Layer 2 of a small transformer language model trained on English Wikipedia (9 layers, counted from 0, width 128). Numbers have three digits each and are written without spaces.
A neuron's activation on a vector x is GELU(weights . x), where the dot is the dot product.
The model reads these tokens: " a" " promotion" " from" " the" " Post" " Office" "." "\n\n" "The" " episode" " was" " film" "ed" " between" " March" " 31" " and" " April" " 7" "," " 1993" "." "\n\n" "=" "=" "S" "yn"

The vector x that enters this layer's MLP at each token. A number n stands for (n - 500) times 0.014.
0 " a": 422496515496502449469595427451529473452528506454573488510499575441555463559437586540485522475507507510467503255437520580548501424530463581485418811569475544520540514451503545540526745432454463448503495531377443510450514426436535411436541477472561469448541541487554498567460501431486537503543430501503568494474538526492543458476489445489438401547627521501433478486495606487549578525465
1 " promotion": 457462599429444492522494450531526563468456486532561426508461532476508533503442566540471351513528524483448519344471642506537520494570563576464479814444386485524516540456508432514493687509481514505441436440347475445421575428593484393387422482417567448508515495503569560675504528487562514459506459509473560405472504585474531455491546405569452542478519489522499502519478592502583539533465
2 " from": 507495587461492459480477429530544501443405475485508483480520449435552558499493562589465447490541541531477461302480546565536541470525468534447447900485387487550530518442535422563540600531518518514481543479396421364420564456479492480428378465506552466463555524544547559620530531497472515495488534474466526454460465571466542460503516408559441525509574450452473540521518579499557556500471
3 " the": 524447512449459488464525425555527508435437450545488429449514488498534555525420605533541495515535552460454467314420529415559533438524500550479450906520400473483524535440549498560516593478523517557443533499424460422410576452476493513365420465465547454511553539525535515603506521527540533533500494514522491486458517578484538499452525376559392501522557517475476504568487550439504576567477
4 " Post": 453478546474458517478481405532467552494368480542599481515535473451484588503404583617468453513555494419498517336446551529534493522607528545395510777499383500525549563482474440479543776488467528604491457478451452435408544461571477453338472411503526476516497539479547548613494543455491475538571479502496479436458485577507459499476541429553363397487569554580498509561451579478528500529488
5 " Office": 517490620427394513520495429490459530472450459548524471557579457440499547462410566559516422510506526443460496331437608470518527505517512556491497807476392463494569523481439494434542741504464580539458406503417483453444610443581475487364490432461567454549489501519529549616485543457506508523523397470507517452471528519489483451414583401578470455498530490576461483600470606457531530539608
6 ".": 510489597418420470542520389485541513457458442506494504503517390373524513520467583561571444481519464462499485374432532615542496585502367566501462903531412550426535517449535442491588628529499442509494506510400471461415600453493460512409563502422526475521538521525592511567505502482522522498553413425500482519463475534509533408511543467581480441486515455497508534564471547479529521571538
7 "\n\n": 488497535409422496505565397572501503471489492520539479544468361400504539535487587569529444422499525493447498327450599515548486540496444553390443913486445599440506554448517431490543616508424511491491453523435465427438624432460487470431509435524534463485528515534560513558509498508503472468533450496497526524495502542561518546518569503592465424501473498482515575494492509471548534535478
8 "The": 539434500411409497491504416547555450487490464560521455488400408436499527621426555594566506499486577475426452338404555406534495504482453543474526900562425519495539483465466496536541682457492504522545498536401488469431637480417477483406487493482558499513572515516575486585479509495556503539522443496502519535476491545446500512451571419567443468516527523497458502544499518433456492529525
9 " episode": 478462598434444502606457378490523548474509499570551483551462482415478554529435502582572444455556513484444500327444558498494497520608473565466545851539399518484552466492537409451518724483504475505452515467448413441476631479486505489384535475491518511470529464524597532603473492445514493486480426416480582471490481497490476496546514474582481491450523580565405453447443576521484535568471
10 " was": 500547615419441465485487401492575444477485475527511533540488506428485479584464536514523499501523573500443419351472603520547533501530467504471477940520426505483518456444492456506532640524508510397432495504473472421441604384493523505423544480536527457470533483564555492568487522495531490463501435410454622521475484550490501509521500487574422464503528478485419524562444502458591540576453
11 " film": 384507582486465511565481380494614528485424492551578506505454473442501548602464511535557487472534521468509489350424553487543532467596522522489527864448416522490520468463487454417431713517529501448451471510468455529442601465560448545383588490472494426504492440476532501596475435450548525413496434438471544541486462556499537418502542436564465480496529590562454495477459584537531536590403
12 "ed": 510522555420466495495486424534588518471434485447516511474461467461495489596478556536502397474534528545468450366456623475549547489501460505507456911406446454540530446463569486451517748541513494445499552536424548425387646437536445505445484515523519488457556437478557500575466497480496519479557477468445451539491443603455553406518542455540477430463544533513421527538484482476516556528466
13 " between": 483525608386446514489445426499513547494494497535483473484508444433460560572509538535472432464542554505488464333471554521479563500453401516497496939515394482574552484467537424524488609510532494454525526514426396417465607500471492522422358480516536508498497533556547535582473536476459471508483486475437523483501432543459541498549543446600455468502586470467444514492515516519487561536518
14 " March": 452501633407486505563437431491454522440489436520595567530527448486459584518470590564501443440602564476452439344455481510551476521463472477408500879571421533538541556474527466413589714509533491594474548492435473454439563458537526495405414459557553470468484495571579537580491479499424474474471438422547580483485435561495486534512522407557450445456516540547484474489489504477433506526481
15 " 31": 483531562418444512537448443588499555515472425511508485384566476551479572516399605526519478418551549503499510340492555480526451504533369497476523856600390554496593551459527480459592726491592500553494529546370463452490558493554469470418441462511538477483475545581567517553543469455480430439519479397452545513496389541512499507465467433547477460458539512517455470557389489467494501567512
16 " and": 487459598455425511521468397524487548583439500522527411433562474445542480531443537511509531493592532530442456344475510403603491466514425560466481960527448503484511555481526527479517604514489543549499509514417407428415502456503471513452449546567523435431501521522553498571569480533529510498497537437476530465482484528591506454465440453554484479489539494489435557487478533476515511530441
17 " April": 466469621460455523559445421518464512434487454513628541526466456478469518527454571561478473449563547498442444336436486486547461518474438490415518905534430560510550591464530480406578717529525497578441560512426474463454507474522544477421414500546550480464455504575582511575527512493447484482462426435548610457489503517530500503484509386514461446464495551536531496499504517475453494528484
18 " 7": 511528522463462492513474443585479541497461489510529464437530435534433520535379580525480482448555526537505529318496506443510441528553384531465550876559376556502585562469620436443553743518552476553484558543380464442447540475513488462440425475549550494464485550593592488556494489448448480453517497435454588466496434541482523508487461472529480428470540499519493516518406503482455514513527
19 ",": 448470583473438514556481399516479473533457434563550487501574385491565474510450515494489503467530567506455506349465516469505493494495414522476540980544453525480557558447531477404511604529481526474500562505440470432404550470482461533448428518549530484446468541583574523579553514496522478496520491416488545495514542523522544467503506462500446453518552466472451523481474503461508521518450
20 " 1993": 453511616441420504499460433563509507450453536503587519500498482520517532540455536514494427443534539556461480341489492429531477523580432553418565902467433556494576496492560488425555750523536498575478468478365501473447510487525413474402445522538536449443455525598559456585504479502494505468499510419537567441485547493519534526524442445479468459471486501527506537547473542390467458538462
21 ".": 501493589423417492559513394522531524481445441528530485486515390411519463553449516512562441457540457462475506392460505498534474572464381542507540966503455587429537532437549483440521645515534466493482530525406484464430524496497457485457532534468526498451497533522585456566535476480530479471550443397494514523493550525503531429540514491570479442477508473455499559543507530476518512584514
22 "\n\n": 489500527410431517510554410593515495477498503517555477536486347424485514553478539551532459424518527496442502359461579466538470518489452539400477963467474614433496554453510436441497644503447511490483467532448455440449585455470498459455500457556528464452509515536549496544512484502513468462521463473489539526506517537544523543541568520582455405495479509472510577485500498475515523551462
23 "=": 507488617382448483516524420520540505477473496521514522530412372529481474608485532610530508476488513487501512357433502395513534484496460505455503940451465573463517483455473492479537660530489460478525470503432416438454563437502517446422413507511511491477493509509573410536430478513602454509533504475487598531538500503539500551518553487617486427515576462452528533496495499432477510579473
24 "=": 506485629384449480507538423511540503473481496519511524534426375531492503594495534607550500487499503474504508360429515408514538481505469511459490948448456560459520472463476489481555666531493456491517476493443407446445554429507523438418407485505505498501496509515559422537416481504596463517536500468483583524533479508551488539516551486613491443516575458452515531506495494432453519583476
25 "S": 539541581442443463553512454519527451483472453553563422500400494443454529542467547570567445537455493496460472349414533421489437501509493629428598857531376569499577485510446462500469830474438472537546509510459437465416518442556515475461466412485521466502571503568549509545451502425548538493555482442406530538474463586509489506530522508526526447447518505498500547555495547406504454541498
26 "yn": 465475574477444504484526395464526504478476468515472445457461460456575528559533548577568424479511523485510444417458584413567536474487493525460481871446423506502526514474456587454650836477504464638481499551490498420469601463614457477435525465501506502407520474478567442566485547505460448516544468475471489488449440482551468459573557456605466496412561457487422492483504484417429505552507

Each question shows the input weights of one neuron of the MLP. A number n stands for (n - 500) times 0.0013.

n198: 379427349617429332252545361525451460719456570512485563415548541421513496520426695576617477592627471757507325416524562706559328428552409595518416447608670460355339430509446633596430391504390489348482401385490349724582406627504694580599669834338680265536580513529528409396674719652614632463533676558618341475590553526566711592547482569424433503594334250569611497496455503691472406384335
On which token does it fire most? 0 " a"

n83: 577351673585484421494436545546697577497427403440506491353465642470529528484441527423781485719629581555494543588489506634618464529547497581632441469312456565444429299641557482474479454443347416442587677403532554705429433412638636561387461508461484468538608489477399551592327241433610477628474633546482549404353460382359467450533497596497488545487432503456411464391699373584439487518461
Its three highest activations, in order, are on tokens 11 " film", 12 "ed", 1 " promotion"

n119: 633400500335509475596516502252554409506610541550385530599474439343491281429519629584477618544425569525645371401472468552479551627305377458481243462627581537397475375404565399493577334435339454472549622497500479510650733644346415551608603613387412664616613610615537506341536411411704643500444625553483497590575639407560500560383633635546605443528462295566612678156586450518484485283561
On which token does it fire most? 6 "."

n240: 477583631539544556288579334288636455461646497698487460525500621522580646648674365335713438428782566322593414515466597483509576633634488688471673515438571444509378372503370383409217378451563359503434614542463407584663465503510624336513663553409529487520652628451483497367532358490563390398401477515524321465609503545541214523528387622401449390518618559483436364517613478514601666497612
Its three highest activations, in order, are on tokens 11 " film", 9 " episode", 10 " was"

n117: 534566615503587547525557558360524362414579517545539679479604453449545417609635547445522474710594437497647593525401524563455427615388412473348497481431505363702413343417447344491627497423325512368488493480323654549410530575553444467534503464771547618405487712622451433437589407459542509603525828483519323637335533680608420456465420657475487486430548440446494506446618186540452511327314
On which two tokens does it fire most, strongest first? 12 "ed", 19 ","

n369: 497420593442574477521440537401858510371653506534333549419496530589438705640456665494517693434421372500520632491326550533456510445310519527665479495603392494678541408530432447520412426408623397522600522698551439639509212507620452543565719579322418486643646426455545429392561420521668545481351434521196239638568255699626429542370486777343496453416447503535685590584514308418520438374426
On which token does it fire most, and how strongly? 25 "S", at about 0.78

n38: 629488427429539379497489490445651449452629492570572482525487490500550435588588568639547494412313587511503397496427536374447444661361590661350509369494535528454466512507272405583530482474382587574799546624341381448625562597309628416600568450469560538526825495448614392511451452526467432601465462433372448650361460506561384645421609450503578370495453626653572438432506428343419434409577
Its three highest activations, in order, are on tokens 8 "The", 25 "S", 7 "\n\n"

n259: 606193536488641396587477466370649473456518439689629497464550615432548595380433561474630425322701503285620442546406506582511572715609617494471506382678569244503588454492471521412455500391518476462402494386594478521605526401503699506540573548378498506620641403491401580416412575476597675452610446505466403398605465597434460415436562467494619560592519524626371313400338594532506460508622
On which token does it fire most, and how strongly? 9 " episode", at about 1.5

n107: 580444357449497398622396597494528542283697575265376590393460554528356407549672588575507442451642448565554612571637553593412759513573479440433513445428381506531659337361432437542325413571639497291406709553572486433648456571260344616508449606475582421425421545594463506485455679356587424427396542587457360376598538469310517741512619484562513459494439627359580437239469596475494752500548
On which token does it fire most, and how strongly? 13 " between", at about 1

n376: 281586496489556433478589516617585415543440756322549621521656627532570535389417362556406562426657474525507435458597334418654475760602500303320470448631482490452428447664496587621616319449417581547618641500352504558519342673456397589355543454578418515541534682696423441457446821504549504517215629484701352464488703535550250631247216593489865352579413359474660664646442475612422407401446
On which token does it fire most? 20 " 1993"

n18: 391532581469442566471667510541573567546409497481530596360526536709468645632603470490468586522624483461566543556565444380513339370521432432554633507481495497513480557458587595471352407520657622602418672511530445632488350433454433379509403567519532627621215568456541609539603514351481352486331404653581341321503623280383518438456529471336356412361521532415728497311582369648494579495417
On which token does it fire most? 17 " April"

n51: 548559709443439520565735478500506458404615639476326541512568603673447520532491477495662458299624457319630526553460388402403769576569509410455428469337635489650456336529540610530494426442315534539429442489432410618518583388491632518517557418421532544500454511497615362428545307327632413488420494505440516743586500387579506491336445778515649452532481364509307654541510379510417686503527
On which token does it fire most, and how strongly? 24 "=", at about 1.6

n181: 391357564635634448775334417324509433410710560302453403425401495395597331428455491424494497500313500512446583535480424361655723597512589449467481386642466397639399437406661541579506533312463466384414626536452663488528735623427399500517581708588386544444774503543519500455434503568564357523574653601481465530672565522342531587448500491509711489486492389583409468401564523447529517500548
On which token does it fire most, and how strongly? 12 "ed", at about 0.021

n248: 489216530526510323353464569433579538592481390574458450532604618618520615444412500490640917443426605351474441373339468366591598448183493609726333430628617535487484485427511580888485407189466399445522662626663527585642460550388395543553540575571444439462673671642298671386324413489607580679410545719366598416605563610385297671311614609526488507423446436368346413405641439476576615390566
Its three highest activations, in order, are on tokens 3 " the", 8 "The", 0 " a"

n37: 489657683608485481617339340464565606459634298623494578391578554508706509574420545366432432479339477655481594582511306503533500531480442470475520406450585507606510491418553442528480540310552534458567521679487627608445473624536343649420566470691491563548429521455404479573558424602317494463599598598549654560538571456419517660590408537421535513398302475568430500497468476561465464425442
On which token does it fire most? 20 " 1993"

n262: 376394479493700513528530431500446398503504519191600632493639445450579485369387526503391654536421733689507513468419543706560419372479536388371295427700556617393485364482514432514613382334354566482371585345416598514456192593514594520604361543703616319468268695643464428486483722353613412592409622785532452347558673489490518847382387483489565500565425521567536537546609620342433544553442
On which token does it fire most? 0 " a"

n392: 366525826335532364464583406550386549567475688543625610443592528473656485260426597405605526415652729391609457498483479417500420596540362577360591472334640565497479489463507504433485376376489529447375447334330286648491343589421475490638640486832585489710457573561534413492666417399476398615443590510434557619667648297651397540436288680468489435467213493598482697544511620407631464186437
On which token does it fire most? 20 " 1993"

n165: 424461668521563676440769403374507332435557531562424493622461485638522623467562556506361537633682616340565415507516547511436599730425286462476632429426584557448441504518524435389258403427364416570416463676617349455408371493472605473585575436617450532358599627648564680486524368542282507566328426715550552551438753585537619429352552849380453302425491355674413629300753443496554573274507
On which token does it fire most? 22 "\n\n"

n170: 533574604491574471553678363409562534536522370554582669569619567582655328575524323459407490474319558462596663508580438513533447385384468381685544559382630576406482428270467600488503332533472473316659513525395615614435500535485451529570575573468507559463432705518452489581554406279491404471509607508531629586535736410342350385526503626324484405580302491222513532447564482592550434560381
On which token does it fire most? 21 "."

n317: 356305391311527425490577616358583418393513518362442585494548669655623574522435649465399531519438460487614599531327494521362455392625503738497588390467548546604424357438628517421392479474591593528311465612343417807542449614312603443542561915481542544369517534470468460497536503447658530366274421582459378313552433559484503594332425404333670452451527473644510235510521567557487512470390
On which token does it fire most? 0 " a"

n468: 419449654379698506602390462578591581364554422528549584524665447551457380476283438439426570288598538473590612500585322367748500525616648341417580417521490552638516406594403574435462480428641679613617633451415616475511420648478617615463574536431617465449436562412604585606410494500539398613263525520687281512549517381536371772470279437529565336497455497385636351538470400415418483494602
On which token does it fire most? 14 " March"

n244: 577310681315461405535315549668485595439630581390581641329493616485455593612485377472335427512711550518506272521699551371520521571593515497378525417510573513574619445623578462664287450497427613566631384315424638472556555659297487422559442533602569506472579570359437526610497636443491357579450559519343563476546599408329311793559553456532497486366520620386500573405552422412557497455362
On which two tokens does it fire most, strongest first? 13 " between", 20 " 1993"

n124: 472374503293486507636448477424561556512500543361487542529483504549569384402485550695562465500532452637522545483524473548619409575565545525540410390506468474566455370426377443655562527508425515406624454468389386600521648510432634405518483626408514474628641526393496491496520573421636505433548558525523449535563594402364482665357510452490552682659466449513654439327654532514642429471465
On which token does it fire most? 1 " promotion"

n174: 565464536482682491412404438619543613591527458471531616523676474460638380402570503426418437577503635384735467562525480721462663423189455509552460484381565528615432497508500405453600463340622527453491557353336431365601570620420542422500483457332614418461404581548513659621515416491529612576443578516322550445404424337345448494500571452563672563653454419524512575546563486597408632212436
Its three highest activations, in order, are on tokens 2 " from", 13 " between", 1 " promotion"

n17: 440396622467542495522538466494591630443587416448511585445466549500560535573410575517590453437629453648462598504591511647580487607627484651435305362331524662355533483400585324703554367530489638368453535487392552675507565603459428457415595397479550441637626603542490567506511599439540643469489478591585520294474532424465429638453396506514420336593358573562583647511454412512417382361573
On which token does it fire most? 7 "\n\n"

n390: 633509362509434544524523571485593443601482409458663476647510595685593634685451434417681494497588515478667544531505444388386528433491712534531566457289437500549545494377395464599408542352590787491576481559595503590512548539260465401470397469595484458482281596568474402690491308500592432373409503623524445414451649380514344592525567453491397473459503624370409392506666357437506540466537
On which token does it fire most, and how strongly? 8 "The", at about 0.35

n417: 482376436450538358362547489633569507435341673485588533455429519474464497500476645467551503452577599404552386502445623333399562601533618622391527465553513371619408453454458470542348441595641441382497477529455684463489394454473545441596570554408489516497648361695586490448531497492431532585348353585380475516569579590492560524382550524591519468440512589344547588473528444396749437507727
On which token does it fire most, and how strongly? 8 "The", at about 0.77

n285: 467494555375565379647562513482515363399451446550447606534689564692462523509551571524509516373645485428461528615432340461530465608488406358438590439517544586550585472544602469443497451506602685680570628718480560706421423541294448509650399712561464651377427622561460554512575600445552355372330503470382245613544510395494413568534404537420659373452377457555638620491649369362433418413281
On which two tokens does it fire most, strongest first? 20 " 1993", 14 " March"

n180: 449343692653659272519428437489699534609522582472454553545504549557580798632442351663493652560584241384573410498331305461677554658364472407471477448500453605558475576358691564566331447192455415555596742692486457431569443472474360500564399475761421387556433665574191555422406525362500601542459688710326574435369422399358280406476467660489470322493473511399614564353740638676507580401453
On which token does it fire most? 2 " from"

n250: 382521461377444412506679370429514497395470723601482479641427610429360528506661639550579443548698297270561533564389477522441558538476483549445512475450524377638505405515530402553403428618494423415658579543397478691636529497479625397591567623358498567431575433482547464463518555425506243450392354370457469593426626644617540403676432740536485476517546395587648552397494389613621433524532
On which token does it fire most? 6 "."

n413: 554523543523536511338647461414456616604349589509527409495784528415612664330477489292520494590506555475469594425500420591529333420573452478674450480560537480457524550475600409528424485369512569521423494610457476520253233560494477641505548519607427535413353602555385634536587464676601433465330500587597449506509518536613438369500415569434606476503490318529444663625491434608624329485452
On which two tokens does it fire most, strongest first? 16 " and", 19 ","

n232: 493500593340302195476671549424510421608584650568493521810481533553513676536585545463651507326522559421676490551552483482331597510447516591524395425599539512500302284338503327538328389438430466482648401557616439626494684368431465563552861454457544591657545500611392739449313417566589518568448410389404613537539760533507429416623422566542347472565444194336632513500576364444467488469382
On which token does it fire most? 10 " was"

n228: 497463602536589484334589533428513603497576567345395476422946494440589497243339629445410732450442312450532657585435437806402644418513417506677293526653521477601450385573549214604426427396440444358326392464476514445358519758503530548441567465553453530570662497602454641492400649553629637556375530599537576381432427600465571467469357460440666452561464341563493557540445437692519586385539
On which token does it fire most? 2 " from"

n294: 520479429407495525583551504383551419543622450635458479814363477407636294508387431560688395598451580486500525549475517631513529620284456489718302475594611601449406343364529551465434275401338500298576665613530506471495534531456338551518586621492467455491426714544592407491425463444739458400515494476515497494491593315486397584566593497524579468522463541426618585303568441503449457468460
Its three highest activations, in order, are on tokens 21 ".", 23 "=", 6 "."

n89: 588561507636573328367438525571497402479446535402749686651441619381510628487682477786677455395493293591573470495513561421561614624242580490476489442433380448600419478467281318581565453458464603605678812601457500500557469531472411407760556336561537380532493609318379553425532603310480345500482550519325317545548538410391445525540623711536467276354503482608676524533865445346569346331444
On which token does it fire most? 25 "S"

n227: 748427385545622544544498462564552552535487454500585455442520505473428522449497543464474503490753518524664450551493298554549440633539543443410364414631451496536591626419513471525435436602471531527456516577414444452515430760405533470581427532537620411474466505634679390438359527570498615531394508559410578440393454451480497461565459433523508362630502609549540403424339350522443384466550
On which token does it fire most? 18 " 7"

n101: 545676490443565580507456500490502555488534333526346737382591496486474577636396550489507477438467452511536554428556370556601516488549495542531451431406479604690508490477428401538453504464547710477558385639511358636575477632474645477483573472456588660451500419447443545617417388660461522391348486511483462467427497584512423498550457420519552476527459546576617577466442461576470565463469
Its three highest activations, in order, are on tokens 11 " film", 15 " 31", 14 " March"

n23: 685485807358704599518644503457552497426551648476496511507520481500497354415468608446276397449597363589624493628672438443565609801518517451324463438348581400579582456593823175436588481500249525565587496414510523500442591469460569357565479382686466629602511524402626544463351462435462522534370677590519557479474519363375541629500286794413563437409585620694530716441545133539650529329376
On which token does it fire most? 18 " 7"

n471: 408414337549429411394540488491598452532500653529563566701481701637630655569543500500595626367467520364612568471434536432577631503422659639460506507616425392733525449488399506552503445604414345411687330628674524696515452601421447458521560517606368467479438492421416489514325545450589186335415564492452509580473438472629362527489486471532482457557571500450533463476653396333525500484591
On which two tokens does it fire most, strongest first? 24 "=", 23 "="

n273: 485466795431547529394607535509485551367329511500468582561384481668567630419512523489643523421404362523446428594489432383519608485415494611413597505235542346594562535482561588527531459418619414659478653584474523645570560353509598373686419518518544663429475460605436652426576545540550537555383494686424174662484389658559500409347606571413408408302414339453570556306645532463435472376425
On which two tokens does it fire most, strongest first? 26 "yn", 12 "ed"